Layer 8 of a small transformer language model trained on English Wikipedia (16 layers, counted from 0, width 64).
A neuron adds its activation times its output weights to the MLP's output. To switch it off is to set its activation to zero at one token and run the rest of the model.

Output weights of the MLP neurons that the questions are about. A number n stands for n times 0.0059.
n6: -3 -9 8 -9 70 1 -1 40 6 -24 4 -38 -3 -30 -90 -29 -10 -8 9 -18 23 -6 30 -30 -61 24 -45 8 -11 12 -8 -4 35 29 -29 -3 19 -23 43 2 -30 6 -6 20 5 23 -3 5 -17 55 -15 -7 -28 8 3 46 -27 49 10 -32 -32 42 14 -72
n39: 54 24 18 -3 8 44 16 12 13 3 -23 -12 -19 2 -3 13 -12 -12 -14 -35 50 2 4 -11 -4 27 70 -2 -11 22 31 -11 -6 8 3 -31 -8 18 -21 33 34 -63 24 5 -39 -9 24 -20 -3 -21 -18 -39 -41 -50 35 -13 27 -29 -11 -5 23 -1 -50 -55
n49: -22 1 5 2 -14 5 16 -49 -1 19 28 8 -17 4 57 33 28 22 46 -20 10 2 -32 -18 -19 36 8 11 28 3 -17 -2 -38 7 -25 54 -17 -18 -29 -12 28 -2 -17 20 39 18 32 -18 -8 -11 -15 -17 22 8 -23 -35 -39 -25 -36 10 7 -8 2 -25
n53: 28 25 31 -48 -34 7 -40 15 2 8 27 -24 -9 31 -16 19 9 7 14 -32 12 46 -2 14 -24 27 40 43 -19 21 -35 -44 -7 4 -23 -6 -35 21 -17 46 -9 -5 -8 10 4 -45 -14 -26 18 24 -10 3 -15 -15 25 36 23 -42 -32 3 42 -3 20 17
n64: 14 0 -25 -2 -47 -47 -22 -6 18 2 34 -12 15 -14 -12 26 6 4 3 33 -20 25 -21 24 -9 -43 20 -5 14 7 -13 12 10 -5 -1 35 20 -2 -28 -3 43 -47 -3 12 -29 13 12 -14 17 -19 -56 47 66 -9 -28 1 -24 -25 15 24 2 -4 30 -5
n76: -9 52 0 -10 13 -15 -32 22 -41 -3 26 -23 9 1 40 21 15 1 -29 -10 2 23 -9 4 26 -2 10 5 -4 5 -3 11 -14 25 -42 -21 -8 8 -18 8 5 -23 -30 12 8 -19 12 -31 25 -18 -9 4 34 -18 -33 13 -9 -6 29 -35 -5 -14 -4 -17
n100: 4 -64 -4 36 2 36 -47 -9 -28 2 -16 23 26 -13 19 -16 15 26 20 -3 -16 -36 -57 41 11 -2 31 -50 36 19 -20 -18 13 13 19 -1 1 -29 -39 45 -18 66 9 19 -38 13 -4 56 -60 -13 15 -2 23 0 8 23 -8 -10 -46 0 -45 -24 36 -34
n145: 16 -12 -34 -11 3 -26 35 -55 -42 5 50 18 1 26 -44 -42 -17 -12 -19 34 -25 -7 31 -13 14 -60 -33 15 27 28 23 9 20 -11 33 -14 6 22 0 -8 -25 -46 30 -10 -18 12 -15 4 26 -29 -46 -24 0 -14 -11 -13 -18 -6 -19 -43 9 0 -28 -32
n170: 4 -20 -30 -20 7 5 37 -2 -38 -14 -34 -15 12 -42 -30 11 31 29 46 -27 -16 -65 -11 23 15 47 5 6 -4 -1 29 53 21 49 46 -26 9 -10 16 -9 22 18 -19 -57 -32 43 17 22 18 2 -10 21 22 16 -23 -38 -29 26 -1 7 -12 1 13 -42
n194: 6 -6 8 11 -15 6 28 40 94 25 18 5 8 -2 18 -18 -16 62 19 -2 9 10 -59 18 -46 0 -9 6 34 -56 -49 1 -29 21 9 9 2 -14 -20 22 4 7 21 7 -27 -1 -22 38 10 -27 -2 -7 3 -41 -4 13 -17 14 -30 2 7 -36 26 -22
n195: -2 8 -13 -12 34 30 -4 13 -9 -5 -35 -22 -9 8 -22 12 17 -15 4 -48 39 23 9 20 -5 6 -2 31 -17 20 -4 -4 16 -35 -23 19 27 2 2 -10 -54 -18 38 27 54 -39 -10 13 -16 -13 21 5 -21 -29 -14 12 61 7 -8 -32 -32 32 -47 -13
n203: -35 35 53 -13 18 21 24 52 -41 23 17 -38 10 5 -37 -19 28 -15 -26 -20 -16 -24 -25 22 41 34 -4 -4 -4 -7 19 53 -44 -7 13 8 18 -4 29 -21 21 -26 16 -11 -21 12 41 49 1 -28 8 -1 27 -13 19 41 17 10 52 -24 -14 47 13 -20
n226: 22 -3 -27 -15 -7 -27 -22 9 11 -13 23 31 -10 -19 20 -37 -6 38 2 1 -11 -8 -6 11 38 21 6 -23 -28 -6 -29 -16 -15 2 25 48 35 -38 35 44 -27 -26 23 -28 -2 -17 21 -28 32 3 19 1 22 27 -20 -12 1 2 -24 25 -9 -2 21 -33
n246: -10 -6 -9 -1 45 -48 -2 -13 -42 3 -63 -10 25 6 -9 -1 -6 -16 46 28 -20 36 8 3 22 14 -36 39 -48 45 -1 -12 3 9 28 -17 -1 -22 -52 -1 -8 13 29 -29 17 36 -50 -54 -32 -11 -12 -14 -7 -2 19 -10 -20 7 -24 -9 -26 15 10 -18
n251: -48 13 20 44 18 -10 -3 -7 -9 -24 -9 55 1 -61 8 -4 -14 36 10 -10 11 -29 10 34 12 21 -40 8 18 -18 20 16 -53 -1 -35 6 -8 29 -16 22 -27 -20 32 -10 41 25 -7 -24 -10 37 19 -13 -7 33 -3 9 -1 35 -4 -36 2 12 27 -31
n254: 12 -11 -17 22 -15 -31 -9 34 18 -10 -1 16 -5 -27 -7 -34 5 3 -27 15 7 -12 -12 12 1 25 6 -8 34 13 6 -1 -35 36 0 -5 4 -1 0 -16 -21 -39 26 -12 26 -36 1 -42 1 5 -51 7 24 16 -21 14 -5 63 34 -10 -31 34 37 16

Each question names a token from some text and the token that comes next. It shows the activations a of the neurons there, in the order above. A number n stands for n times 0.1.

Then comes g, the gradient of the next token's log-probability with respect to the MLP's output, scaled to length 1. A neuron's effect is roughly proportional to its activation times (output weights . g). A number n stands for n times 0.0046.

" South", then ","
a: 0 0 0 0 0 7 0 1 0 0 0 0 0 0 0 0
g: -11 -4 -27 1 30 -27 38 -5 3 10 3 -4 30 -4 29 6 -20 73 56 5 28 -1 15 20 -8 43 -4 -15 2 20 58 5 -30 4 -6 2 -1 -11 66 23 42 -14 27 -66 63 -9 25 -17 -8 54 -8 -41 1 1 15 -15 7 16 -5 -16 -20 -10 -7 27
Which neuron, switched off, raises the next token's probability most? n76

"sh", then "ire"
a: 0 0 0 0 0 8 0 0 34 0 0 0 0 0 0 0
g: 14 2 -14 -22 7 -33 -4 5 -19 18 52 46 48 28 -21 22 72 4 -29 7 85 17 5 -4 26 29 -29 13 -5 7 35 51 -2 -25 -39 3 -15 28 -10 -5 -14 27 -31 -31 -9 25 -4 50 4 -7 4 -6 23 34 19 13 -5 25 10 4 3 -44 19 27
Which neuron, switched off, lowers the next token's probability most? n170

" it", then " was"
a: 0 0 0 0 0 3 23 0 0 0 36 0 0 0 1 0
g: 11 -46 7 19 2 31 22 10 2 8 25 26 -43 5 -29 46 28 -35 36 23 16 -15 21 20 -27 12 28 -41 -33 6 10 -34 14 -26 -3 -23 3 5 -24 76 -7 -28 34 -11 -20 -11 27 6 50 -43 -26 34 4 -27 10 32 -25 0 0 -56 -7 -53 14 0
Which neuron, switched off, lowers the next token's probability most? n100

" and", then " three"
a: 11 0 0 20 0 0 0 0 0 0 0 0 0 0 0 0
g: 12 3 5 -30 -55 55 -12 11 2 -9 33 19 -6 44 -9 39 5 -41 -53 -8 35 10 -18 32 -5 48 60 -15 -23 -6 0 -35 2 -5 -49 -15 -59 -39 -1 8 12 -28 -25 16 16 2 -24 36 1 16 -13 16 -3 -7 19 9 -14 -57 23 14 8 14 43 25
Which neuron, switched off, raises the next token's probability most? n6

" This", then " result"
a: 0 0 0 0 0 18 9 0 0 0 35 0 3 0 0 0
g: 28 14 26 -7 25 66 -27 0 -34 13 70 16 6 21 -19 47 -28 5 -30 -6 0 25 -15 33 -5 3 7 27 -44 -33 -1 -30 12 -17 29 26 8 22 -35 5 -14 -28 29 34 20 10 -1 24 0 24 9 58 -4 -4 8 18 36 -12 -74 -33 -19 -14 35 4
Which neuron, switched off, lowers the next token's probability most? n195

"\n\n", then "The"
a: 0 0 0 0 0 3 0 0 0 0 0 5 0 0 0 0
g: 27 -40 -54 -24 -36 12 -21 33 54 7 -10 9 -54 -24 -13 -47 2 5 13 -1 35 15 -13 2 -64 3 -8 -10 -1 39 11 -11 59 -6 6 34 -5 35 24 -21 -29 17 21 -68 -6 -12 10 -17 -8 -1 -20 10 48 32 29 -10 31 -12 -17 34 20 4 10 -17
Which neuron, switched off, raises the next token's probability most? n203

"th", then " t"
a: 0 0 0 25 0 11 0 0 0 0 0 0 0 7 0 0
g: 31 15 -12 -7 -22 16 -23 14 -15 19 -32 -7 7 -37 -16 12 -50 12 -35 -2 -39 0 6 -4 -7 27 27 -41 -13 -6 -16 44 42 -39 -26 -1 41 5 -2 -43 -5 -15 -35 23 -8 11 -22 -6 -39 -35 21 -27 71 51 33 9 12 63 49 12 11 4 10 -3
Which neuron, switched off, raises the next token's probability most? n53

"1", then " |"
a: 4 0 0 0 0 0 0 0 0 0 0 0 0 0 0 24
g: 40 33 49 22 -24 51 12 22 7 -10 -11 -25 16 -55 2 9 -15 8 10 -21 -24 -14 -8 45 -16 70 13 -35 -18 -8 25 4 -28 5 -39 -34 -26 -20 -27 59 0 -22 14 10 -18 -16 10 -37 -59 8 38 18 -33 -28 -6 39 15 4 21 24 9 -9 21 -16
Which neuron, switched off, lowers the next token's probability most? n254

"ut", then "om"
a: 0 98 0 0 0 0 0 0 0 0 0 0 0 0 0 0
g: 8 -42 -23 41 21 14 30 -5 -5 33 -34 -12 5 -23 26 25 17 11 49 8 21 -20 5 -21 -11 -28 76 18 -9 -15 33 -48 -8 -6 -54 -46 16 34 17 -42 -12 4 51 13 17 9 1 16 -17 17 41 12 13 -32 -22 -40 23 -25 15 37 30 -8 6 29
Which neuron, switched off, lowers the next token's probability most? n39

"ed", then " to"
a: 0 0 0 0 24 0 0 0 0 0 0 0 2 0 0 0
g: -19 -18 -26 17 32 40 -33 -5 -24 -2 17 -16 -1 -24 15 66 -21 33 72 -23 17 6 10 37 11 18 -6 -16 56 -26 32 -32 -21 14 13 1 -41 -1 -61 -17 17 -24 -7 4 8 17 -39 21 -22 -15 28 11 57 7 -38 -28 -1 -19 -6 -5 26 -1 30 -36
Which neuron, switched off, lowers the next token's probability most? n64

" a", then " year"
a: 0 0 40 2 0 0 0 0 0 0 0 0 0 0 0 0
g: -43 -12 -8 -48 -36 16 -1 -24 -19 52 15 -5 -14 -13 8 -4 21 13 -10 -30 26 36 -33 15 -23 8 41 -12 -29 -13 40 -49 39 4 -32 -9 -6 -1 -4 31 2 -41 79 -23 -10 11 26 -9 14 58 9 -5 -16 10 -32 0 -27 -9 -26 2 34 -52 -24 22
Which neuron, switched off, lowers the next token's probability most? n49

"w", then "ice"
a: 0 0 0 0 0 0 1 0 0 0 0 9 0 0 0 0
g: 10 3 -2 -31 15 32 0 18 10 29 52 -38 32 33 -18 -41 2 -35 36 56 3 -27 -8 -24 -26 -10 -21 -4 28 13 16 -23 -3 -6 1 16 -2 22 11 -11 -24 17 28 -30 25 -1 -14 9 -2 43 26 -2 31 -46 51 82 -37 -18 20 -13 20 48 -20 22
Which neuron, switched off, lowers the next token's probability most? n203

"ave", then " L"
a: 0 0 0 0 0 0 0 12 0 0 0 0 0 0 0 0
g: 18 -4 11 9 46 32 -14 17 0 -14 5 19 14 0 -15 -21 -47 -62 -48 -13 -31 40 62 21 39 -34 -23 -13 20 -4 -31 -29 9 -38 27 21 22 24 -45 -34 -2 23 88 -32 1 21 8 0 1 -37 4 7 -13 25 -13 -3 -2 -24 20 -9 10 -16 -10 -1
Which neuron, switched off, lowers the next token's probability most? n145

" Art", then " during"
a: 0 0 0 0 0 26 0 0 0 0 1 0 0 0 6 0
g: -11 12 29 -8 7 12 15 7 23 21 -18 6 -9 -45 -13 34 -30 69 30 -4 8 -49 43 23 2 6 -13 40 -11 -56 34 6 35 -3 -20 4 18 -21 40 42 23 -1 -13 -7 -3 4 32 21 -36 62 20 -26 -11 33 19 -27 27 43 -18 27 -27 -43 -15 -16
Which neuron, switched off, lowers the next token's probability most? n251

"023", then "–"
a: 0 0 0 0 0 1 0 0 0 0 0 0 0 40 0 1
g: -12 4 -20 15 5 -24 4 12 -50 29 12 -47 41 -27 -31 19 -15 39 48 -32 -15 -72 -2 -1 15 10 -31 38 9 -13 8 7 6 1 30 -20 -71 6 -43 45 20 -9 14 -23 16 12 -3 5 66 -36 -8 15 -15 -35 -19 -24 3 28 -1 4 -4 25 31 -7
Which neuron, switched off, lowers the next token's probability most? n246

"002", then " and"
a: 0 0 0 0 0 1 0 0 0 0 0 0 0 45 0 0
g: -1 19 -30 -9 -19 -34 -8 -7 -2 -68 -6 41 -4 4 8 24 -4 40 -5 -26 -12 67 46 12 29 -7 -32 15 -31 -3 -3 34 31 2 0 52 51 13 -10 -42 21 -19 35 -27 -3 20 -23 3 -19 42 3 -36 42 25 10 32 -27 11 -48 -10 7 38 4 6
Which neuron, switched off, lowers the next token's probability most? n246